Layer 5 of a small transformer language model trained on English Wikipedia (9 layers, counted from 0, width 96). Numbers have three digits each and are written without spaces.
A neuron's activation on a vector x is GELU(weights . x + bias), where the dot is the dot product.

Input weights of the MLP neurons that the questions are about. A number n stands for (n - 500) times 0.00052.
n2 (bias -0.081): 535647793371400384371458584496633403666744635528577345289579333283660366567366369634516537427735548573572543680328537430500384603492459364649547184451348330275571366583445500391691492449648320452465671697602613739476657626595397887508409508533816458348536458618360543464496685500626346512
n6 (bias -0.136): 295758424438806627755353405599727472294687360464518814340653618370641491455518531321325630277473445440181478532295649276234181558487468430698598318763265564349559380608527615588571568549430430208362491579310550405751624286325802612664577662379414543337554565426465602349469596369603780616
n15 (bias -0.125): 500588466582610526303596283555500362704747570447438399272452781348527127491339776466487721373394669504456328478470468396393274361565343455697677686609517406629496145452522457558683491370572686544548412477617771504434420210731334486305504592789738767441443348554251496606155571641509569543
n21 (bias -0.100): 656491685605589496576245405638576570407651551517431639259555731593487504327522695484551584401607530544366357395593759579574401746580272691652660526312542365565560478381721346387469784589232504634538577535133634834293604470496730531456415563306539388562347389052182659509534388504517469513
n26 (bias -0.118): 281627441646597416728723221582544312353593532393580286275680454596313312495363451352514390343337580647224432400687724505604416408537638582297231333549223801575500609472422518623331505468624750463655282414675434333692571203850625500514592305266318529032371397471377573495449275644687408427
n37 (bias -0.115): 548440379444413394472592403413449845670535680734679306306399650408544395648253726224518527372412718622225293577587590332031487679474631404482297691550513487478583495583329650747385442556459492433682698455464732429589518487190395436587864509309513468741277547604504513580605553377331348544
n71 (bias -0.096): 327703576504313449348607676758496435390332543444552347746500055670496525656509483310768350554311249347362403601614570310496707623530474571478479672586370352249457386547423471513264440597584446414420585526767457410703604285636206584527662374205513661769462554742554559707432383606483549301
n73 (bias -0.152): 640712385447413504696609342682496708608458554282813219509425412339466450372483532556305616254379686688454545474410315763428340566558722556374373422516398530580745261663434439551474546508590621551236613363675808391243746545318571522794629562517554325569492395684664422572683584573352399578
n84 (bias -0.028): 447624687659708451474321335333485609510358549441520398575699505418426500384450509288233299632705372625451591775966670696381052606317205333546701540751935555313437685495665414445602726875279368549668666605525510480653554336587519399540481572877534265389350594210395629544398451470553408346
n85 (bias -0.118): 539416453555554428337542487404592358350572688669180471478361396346258421512582508334421418434276738275351508672417438310403464448457447512229614533477578731500683508384615445573151548764282623661378540739590702468464800595393365649492488395381636592813655519402410387496579665434461496543
n95 (bias -0.121): 466654529521397440249545568776790587479711650233522527708521363572487500783714475273466438636479760671306424531230302575461573640487518544317538416680660552535432531645509692352491556454452397206652590866706400264543595500585381460540581351465741271721645463417378651263406357527483783597
n124 (bias -0.019): 571480372429440543480450403595671608639714630389617576127447558634393471395328453374495689491505271539656500401367609341324772935690974395455680649693386348388630382760385495328319805628723277305490654272609373577364505519495394250390337459570423237187428379787377684184447743645624399648
n149 (bias -0.101): 594615359646346430381286679418486500193579474426557381452817661526302500487776365609587680289596354116500183388637348748248720647466513559432144491504594744240404522578661496487577469444271513615375470567210526736456412306613348477563287330689522436307565521455333551610556425523496578491
n170 (bias -0.058): 586274488692579230533500345504413927528604678631287313531457567567552775598670623450539324489432460715332516728598586463379620524551467508508469467595605440456433601187528473443574428821455492552324413700488604595516480441476472443590634692529373687230480286553449151592614320603500591547
n186 (bias -0.147): 618358552415820683299550379400685349353249438221695616389433529448548253310534463204486564449462243534577476682816441426252374657519584724190420460582288549621357471629300219651420510533540763452221500377834680567776427330490457306892648404678572364584514481081368448703462311624424369590
n197 (bias -0.106): 597549403449451373573480688427744576556585771425690539350607837672750222394467400324570457631326505605396275591541163244647632328495404816134583200719574310642505591603453646576866420449220468694616505707581405669202491574598337471549551539486773402215230310567450615472407439389643588380
n205 (bias -0.079): 437605516312521568729579739306371666543420484612540358583654516334420457665512338826500607535564379484384672651574668286443649618520202550691614323698430460444500292496749430614736424433283600769492420598761375528355633425547492385459333391291520575467409392553613578456623609208684546622
n225 (bias -0.098): 617666322354604438540475379624341840571572343279510801511377529831288202373558625744220677592658249573254364358519593929359664429462554624684430599368266301408647363381429160505639500773515597432547405559852568644418636594310529426371252440313711425525652459412318252654585481549684480363
n262 (bias -0.065): 666302505306534927618578628568647695352467523307562766516602458574392342523758613608826500315481467385486495385638577660243429481162466413515505582196307605391547577659537555357563472560196293103662449606356481754618737186732556718675663584510401799514346527702505486462439434679412215375
n270 (bias -0.054): 730708396536199316764217423562529696418620651555253794632737844668486464323252424367217538664472658589315563439766326514416370404486434467328441528715405365570637336518541549491362514477372363644563752571528347445296426446605477794315463732713537486410482305458383837241349241642514481332
n283 (bias -0.068): 479586353369625316375289554540656822657569530526552716557509517653138267525810471570304368645324154522323529522374452359800297453377452345634643712561639626630585789385594396600527410416557615574576308469320539388422357525662479460394679626390616527628394562513680659781406452243690379568
n286 (bias -0.042): 638694695514641558515384617395525397648612408883456515489370529490349600490318744495289664533737593362388216629647490660593242567562762350183281365445647471827582357428279368717455539614565495446324510898456358190349314843634394290540514403590665642430500025267538491568519627600186485576
n290 (bias -0.047): 496635334689709427634314283462386537401629623578505802268150600672537572523528429540341660244523357458477572392437552377523390029523598599752460623347334328638659463564886442686643408820411416666387737199318537683472481626609718689377459510684335529519532456556504697670341468694658237514
n304 (bias -0.070): 500421598418388479353712513466340319443696517438542396281636463373279447557521580616529372408417730470216480751618636196492471586500649672340663432504313521437463373628673633694440512700675456358569541607733580263542676381504277809539434539509542830355562124415573666546496646449639222488
n315 (bias -0.115): 409473608546623344668469527588474346412441685428560212556374715387683583558569353297588378581585453595585715435454305491474628513542612120355724670359496603274416405353425747663303576712465492547537277400655534593551547646492546504325429389457885420504370232535727735555425785308562239638
n318 (bias -0.136): 528515606387340450429639489433713587652442650629493500690511353347446504401405774559607784362453464419421546629518515607471623560433592571358553681551367573666618551736610437409563486549467490713560479415346703399413442606589450470678425436426504583607838566419293360442468435563249185390
n324 (bias -0.020): 568623470560900444717550482760324487611513629491601269657663595333678611513663450242676745112595600491335420646521331371461343723530628316653330602438792202635552434444406475324599548687442396456470664518602574444592434594539298527692358773286526550691697621283399568591500600509445382312
n327 (bias -0.109): 864434524353425394505188383535470461314698591558364505468462370729544538676520453514400564286587340323175467475230431306412694367956879460515415302679392368345481254495567486618575394656391532578524822485579714471587831642533227515669337870460389621708318407401462335830576505396325178495
n361 (bias -0.143): 457758372357430338278430384484533456617393520551672277648516488461809422535456683587469792492429755601464508492268686386648591484411581651545469630631353380448316279524484381564578544655735580353415645403367460587337612605602567561435371770824536339512254390403523454627304532500469343251
n372 (bias -0.104): 514556439368405284430209475480665383443843730379792450474319390395210538538338923366691579291365082633631528608651505540481665767400357346655462366541542607529548323581519336221425664481391486524637495623780461659757266396891452530376289368728669565381481653318636660461490636450297173415
n375 (bias -0.115): 553651570619598554640337382672263400337433718312473481392274674703671346363464608302606596345585604509230216354465427735477594434474326643784390431726391790446553632246491439654384594601404552509553406642473748625842762328500353237712407312399366608422571384450426635770598450827430369540
n381 (bias -0.097): 582279650345691277076336509369523633353179652548597729336669531344333478608264627630439496500504557420390573733410715640602474366565621717559414482562337655324491366409322645367255421526653374689526330092687619461575672500374513477518591413221443445334413302361487500513491253468685294668

Each question shows a token from some text and the vector x that enters the MLP there. A number n stands for (n - 500) times 0.013.

"id": 341510350517232367468610600616391515613425263298256386493545708543387474502636604502513449512638669473507677465535495512499793505628369575521422283383406402477380706417585601696426513408614310579543574464291583274685606468539506377417672554557434565319560518540568402534601608593644429395
Which neuron fires most, and how strongly? n304, at about 1.2

"S": 285486354530378625551537436458367441781343496404227480567476524426471401434660596579524555510791575443517588394503603405561470579606442705415436332512405393471681606291532505689596460145562486593457530589274552268603601609487469342405635624462556445539679704592635504480519368398469477362
Which neuron lights up most? n205

" c": 428336463440353553518592440403600301561322414498438478539483480641548569641619663481507666425664689257439672403446527483598460634521363408622480343404583512441672615453321652579295612241693438649390339422725594390685533395264511315454487582516656481507483675388492642424592487474582403329
Which neuron fires most, and how strongly? n381, at about 1.2

"ed": 448363428509317654455415534502696467663473368489373386272450478507483653412648569541503469594622707545391707173448520609375639516705591522661337268351430319649383543506460546466549530454626523577381468434542447384594585514403659356626556578666548291408415716552655290530419498487623536314
Which neuron lights up most? n73

" v": 466434375544473652840560460428568409661360351458466430460463457538604624537605572612524648502643609520545694306440312386600322515539349484373522286369504208549519570418542831721379431418526455677603412615487609460651381407529554354598561493733593489593380566401247467466503414455566342292
Which neuron lights up most? n197

" al": 401408448500315495592586465512494497655437527492453533780367285634547517240524636411252658522726649329544665341493486466640521613661415504599502470433598338453488716407524497523410532552533503762544619266522468358552269515481490454515437524629528402286630615398437763309578425291560591424
Which neuron lights up most? n270

"g": 378453535511391506342448484531423351619378538389317472421495586551302482571673709486547470414672576502431489492544557503594616540582237440576561253360441354628475683402886794445698523272649435586449444447470554448628515466261514420533425513692609542475624553403688432511352353573616459353
The two highest activations, in order: n304, n15

"im": 429374322602308611430387502447543397621390373488213486598545557485534649633756599521544511397663700218534484351372413423476556608651460457571476204218449459526573731501576592437501470401581561514498582497556403425569500510407447290505506539769352647327513680418558555612578578566693553358
The two highest activations, in order: n149, n327

"ow": 370302298413469478412397469672397268624406359308340360456509532501687630452550552447512566402778559489546459332668497445483594580573419506812469461334595290459492769359585619400729544414475545638505387527534521323545592500451485344653526650520482572368649697419410496447555552676654500333
Which neuron fires most, and how strongly? n324, at about 2.8

"ction": 389364455501481457490432455616593527719445445457219613311460452414441640525665532507506368626881633298405583460516580569447458567660425442555413347341467453483523601427616703443448515217478505583555479469577636371581563492413549235567446677352680466457752593359719478327487486424646508325
Which neuron lights up most? n381

"==": 481396515536329475425464373583370293580400469446356576513350468504626523597504635442656655753795668563430566177501523426425510368521398327484628286459595606614576583353563597675527560257562561448452538396616449490556538404305566407668498519491656480371678607256536401494497383526636564336
Which neuron lights up most? n375

"ig": 526558339737203703587385370658535383495421408474260470482621426548475577426638499448515468578657520320460356318622334569661540478642514498560458259488494299651474697413557588480383556472616659539417526205461624376560383482589545329635732465641469652392655565433696425450486522537536274500
The three highest activations, in order: n26, n375, n149

"ide": 319508456556322490574389404512626448584448345408434674307489558398541802508436453492464435520543545492580645407468403560625344577660536609513467426396522217426656526462352629805513510356597355712526511275529465225760685511488624421574705501823469505422445462479411513617559541456460316358
Which neuron fires most, and how strongly? n290, at about 1.5

"k": 333331373464505309516545546626358460569491470379264583385451609503502463347723540473487626450635603429472509520636493454662645484502303496590383251210575361557453723490719579534727465407513482578493427608424583374804533544371465341362482664578544747584683639435621448423424328498592395397
Which neuron lights up most? n324

"ign": 424421445678388339470399511533425410553302464350205594516448509380605722644566696533590357549719539507512594608511446454442640598656549488635514356305399479477543505591454543543410608325555490524408588336527624235560526504323378306819579506515663445313560561386646481387498572617529664326
The two highest activations, in order: n381, n170

"ough": 223465378548242391432543572478578444510562517381205339716625564602499603378513491484453467621788498460528555336472591587470598580704602490638290384451526302443678633408580487665428574421563367541478502373383450382584703557456365454395524537630459504415585681478652475459582428291737543393
The three highest activations, in order: n149, n270, n327

"ated": 389228385473384428498402517488556533548493370447434601312490378377635595405536618585580484605632791709479569375426457577499564532696563481761325287429521435630469528467523573344636620348584644558370552415627536393639606456270586385614620639554526304283453591571623378319520493483541482196
Which neuron lights up most? n73

"al": 280461373456325490365502631512656527499358288405283504327526355485400656345522631604408534515717728589435447666561469349635449479566484571670450282427381557484677601488582740404436362348436458835412685458384676521744392540407458354515627405604464544490596601567521342404492510536558596468
The two highest activations, in order: n381, n318

" T": 484320339405354594640606515412446402615351407480327473484322414623510429477592640657416552350657725405484762485463615446585527506535405357572531217213446437480576685361604622597371595363610485601564433494541605390690573482414367536396617509521618418673588769440537380358492526578548545272
Which neuron lights up most? n85

" pl": 485324457589350659609502364373690281563424445493504536476317471795490440654710787491449483605618550473517568297574365382612525582464352339514438397397557216468482733516563660571495441417574499715481427229506506389606442491372634334596598567449600484517554620396602629352464464322496581545
Which neuron lights up most? n283

"i": 584290460584392582349475254456363512585302302346417602338496578549480679407771578520669516580556694573653437398475455498483381748730414559717538280455617408449525411529433514440505571325435645610507482553470570348558371454180683439546567621729484589321531414651486390548504458561509409413
The three highest activations, in order: n170, n15, n21

"s": 393448496545301430396439546568477536740374508550334544446526548523407512603557430640467502522713669379490709397519487382616396610651319710420605361320346471507408672358476655590600617276587425480494560475337505233706647439388404331620531673593670567563583633515488406400409428500576441205
The two highest activations, in order: n304, n95

"m": 469406286603413654577470719368540418531473118466304527402480352430353582458606719613393615502585768398502548564619497296607505565508618494334381219271495466470508519468546705526558291373471449628484574566378538587761369667381511365467594393592494611560571628652439534452532508470523578434
Which neuron lights up most? n286

" The": 427486354548310628432424490488502435667414481421331488730473412555467689605631612491458629502686613396754574293489606489505674420601750412714215296325590495422576545403500626559368451350526502553476604479558477497571421407379458445370554411612678593508467548200525566502638417272602508360
The three highest activations, in order: n149, n327, n372

"a": 347402419418361557363616540477530522516398502332101634427286382573499413473622589615515520479579713421528453423589606509628480633615438551453656137222391465528518714383736678545509510419543543606515550437501515369644561575383517469420527647549482522558525632650509393386372432613693370357
Which neuron fires most, and how strongly? n262, at about 0.88

"\n": 378403398503425590489593434358536553622436440594436491496433334532647625664603541498375533596729631570557677190444673373465503556513508276354559160355735477455662538438457526629333520344607562501597643478378584458671455303336512409467517571698537525605464663397649476413565463284615277442
Which neuron fires most, and how strongly? n37, at about 1.3

" first": 461582320640251556531334623517593383559354450456426427434335582489456500432561487448570497723655611464526529319682520501472680466592739489657327375330513264501607538555653744591416494195541534626497392462506480433473410425325441443502511407620640601511516662322605624469667455268525675323
Which neuron lights up most? n149

"ited": 390372395587379615446472442429565499747310392300245526332302569477373559523659521594564301558580559628471570524477545377531409611602579602631421266484470381496609397519562726507359553329563621627457368480555417371455405510393461396547465497497565413335436880669745630535650422555574600481
Which neuron fires most, and how strongly? n124, at about 0.59

"ation": 414409471557304509424376584632435516772429357459487604282452462405580475384616504663583479542698641498463764410458465484413425689481444438686336362315557340441549680382681668384505662118473412577459415444668466529681513457394620371501499746425694509427581592426590460436585405373649501340
Which neuron lights up most? n2

" as": 408311285439312570590674624584459421667510344465421516547395571439523602581670466634407705757712591349445688364424582382510404523626542569552440444425477364458615553434563735441428521433455671712566569497476439390569486474427472293648466534743662431385387497372297492469453323407633301331
The two highest activations, in order: n205, n361

" a": 391349315473259630447589468429433341559387454426334472511361460558413644610662612635472749662612718436428627312572524461639603458545721500652418290432584488440655582456535655535374408397465655602423649485636520496610358465420543491507470518547694475487241589354499634399518347356495460235
The two highest activations, in order: n327, n361

"ame": 496447350439362408397347583319558353632487468446307580605452418330536440446663465455673472521620557403589746391473542412487502570502484701512374490198487334490707594491581573595606630386567486655495639473574431344549638600350423432412423588665485521531460671544813645293590427405603530149
Which neuron fires most, and how strongly? n361, at about 0.4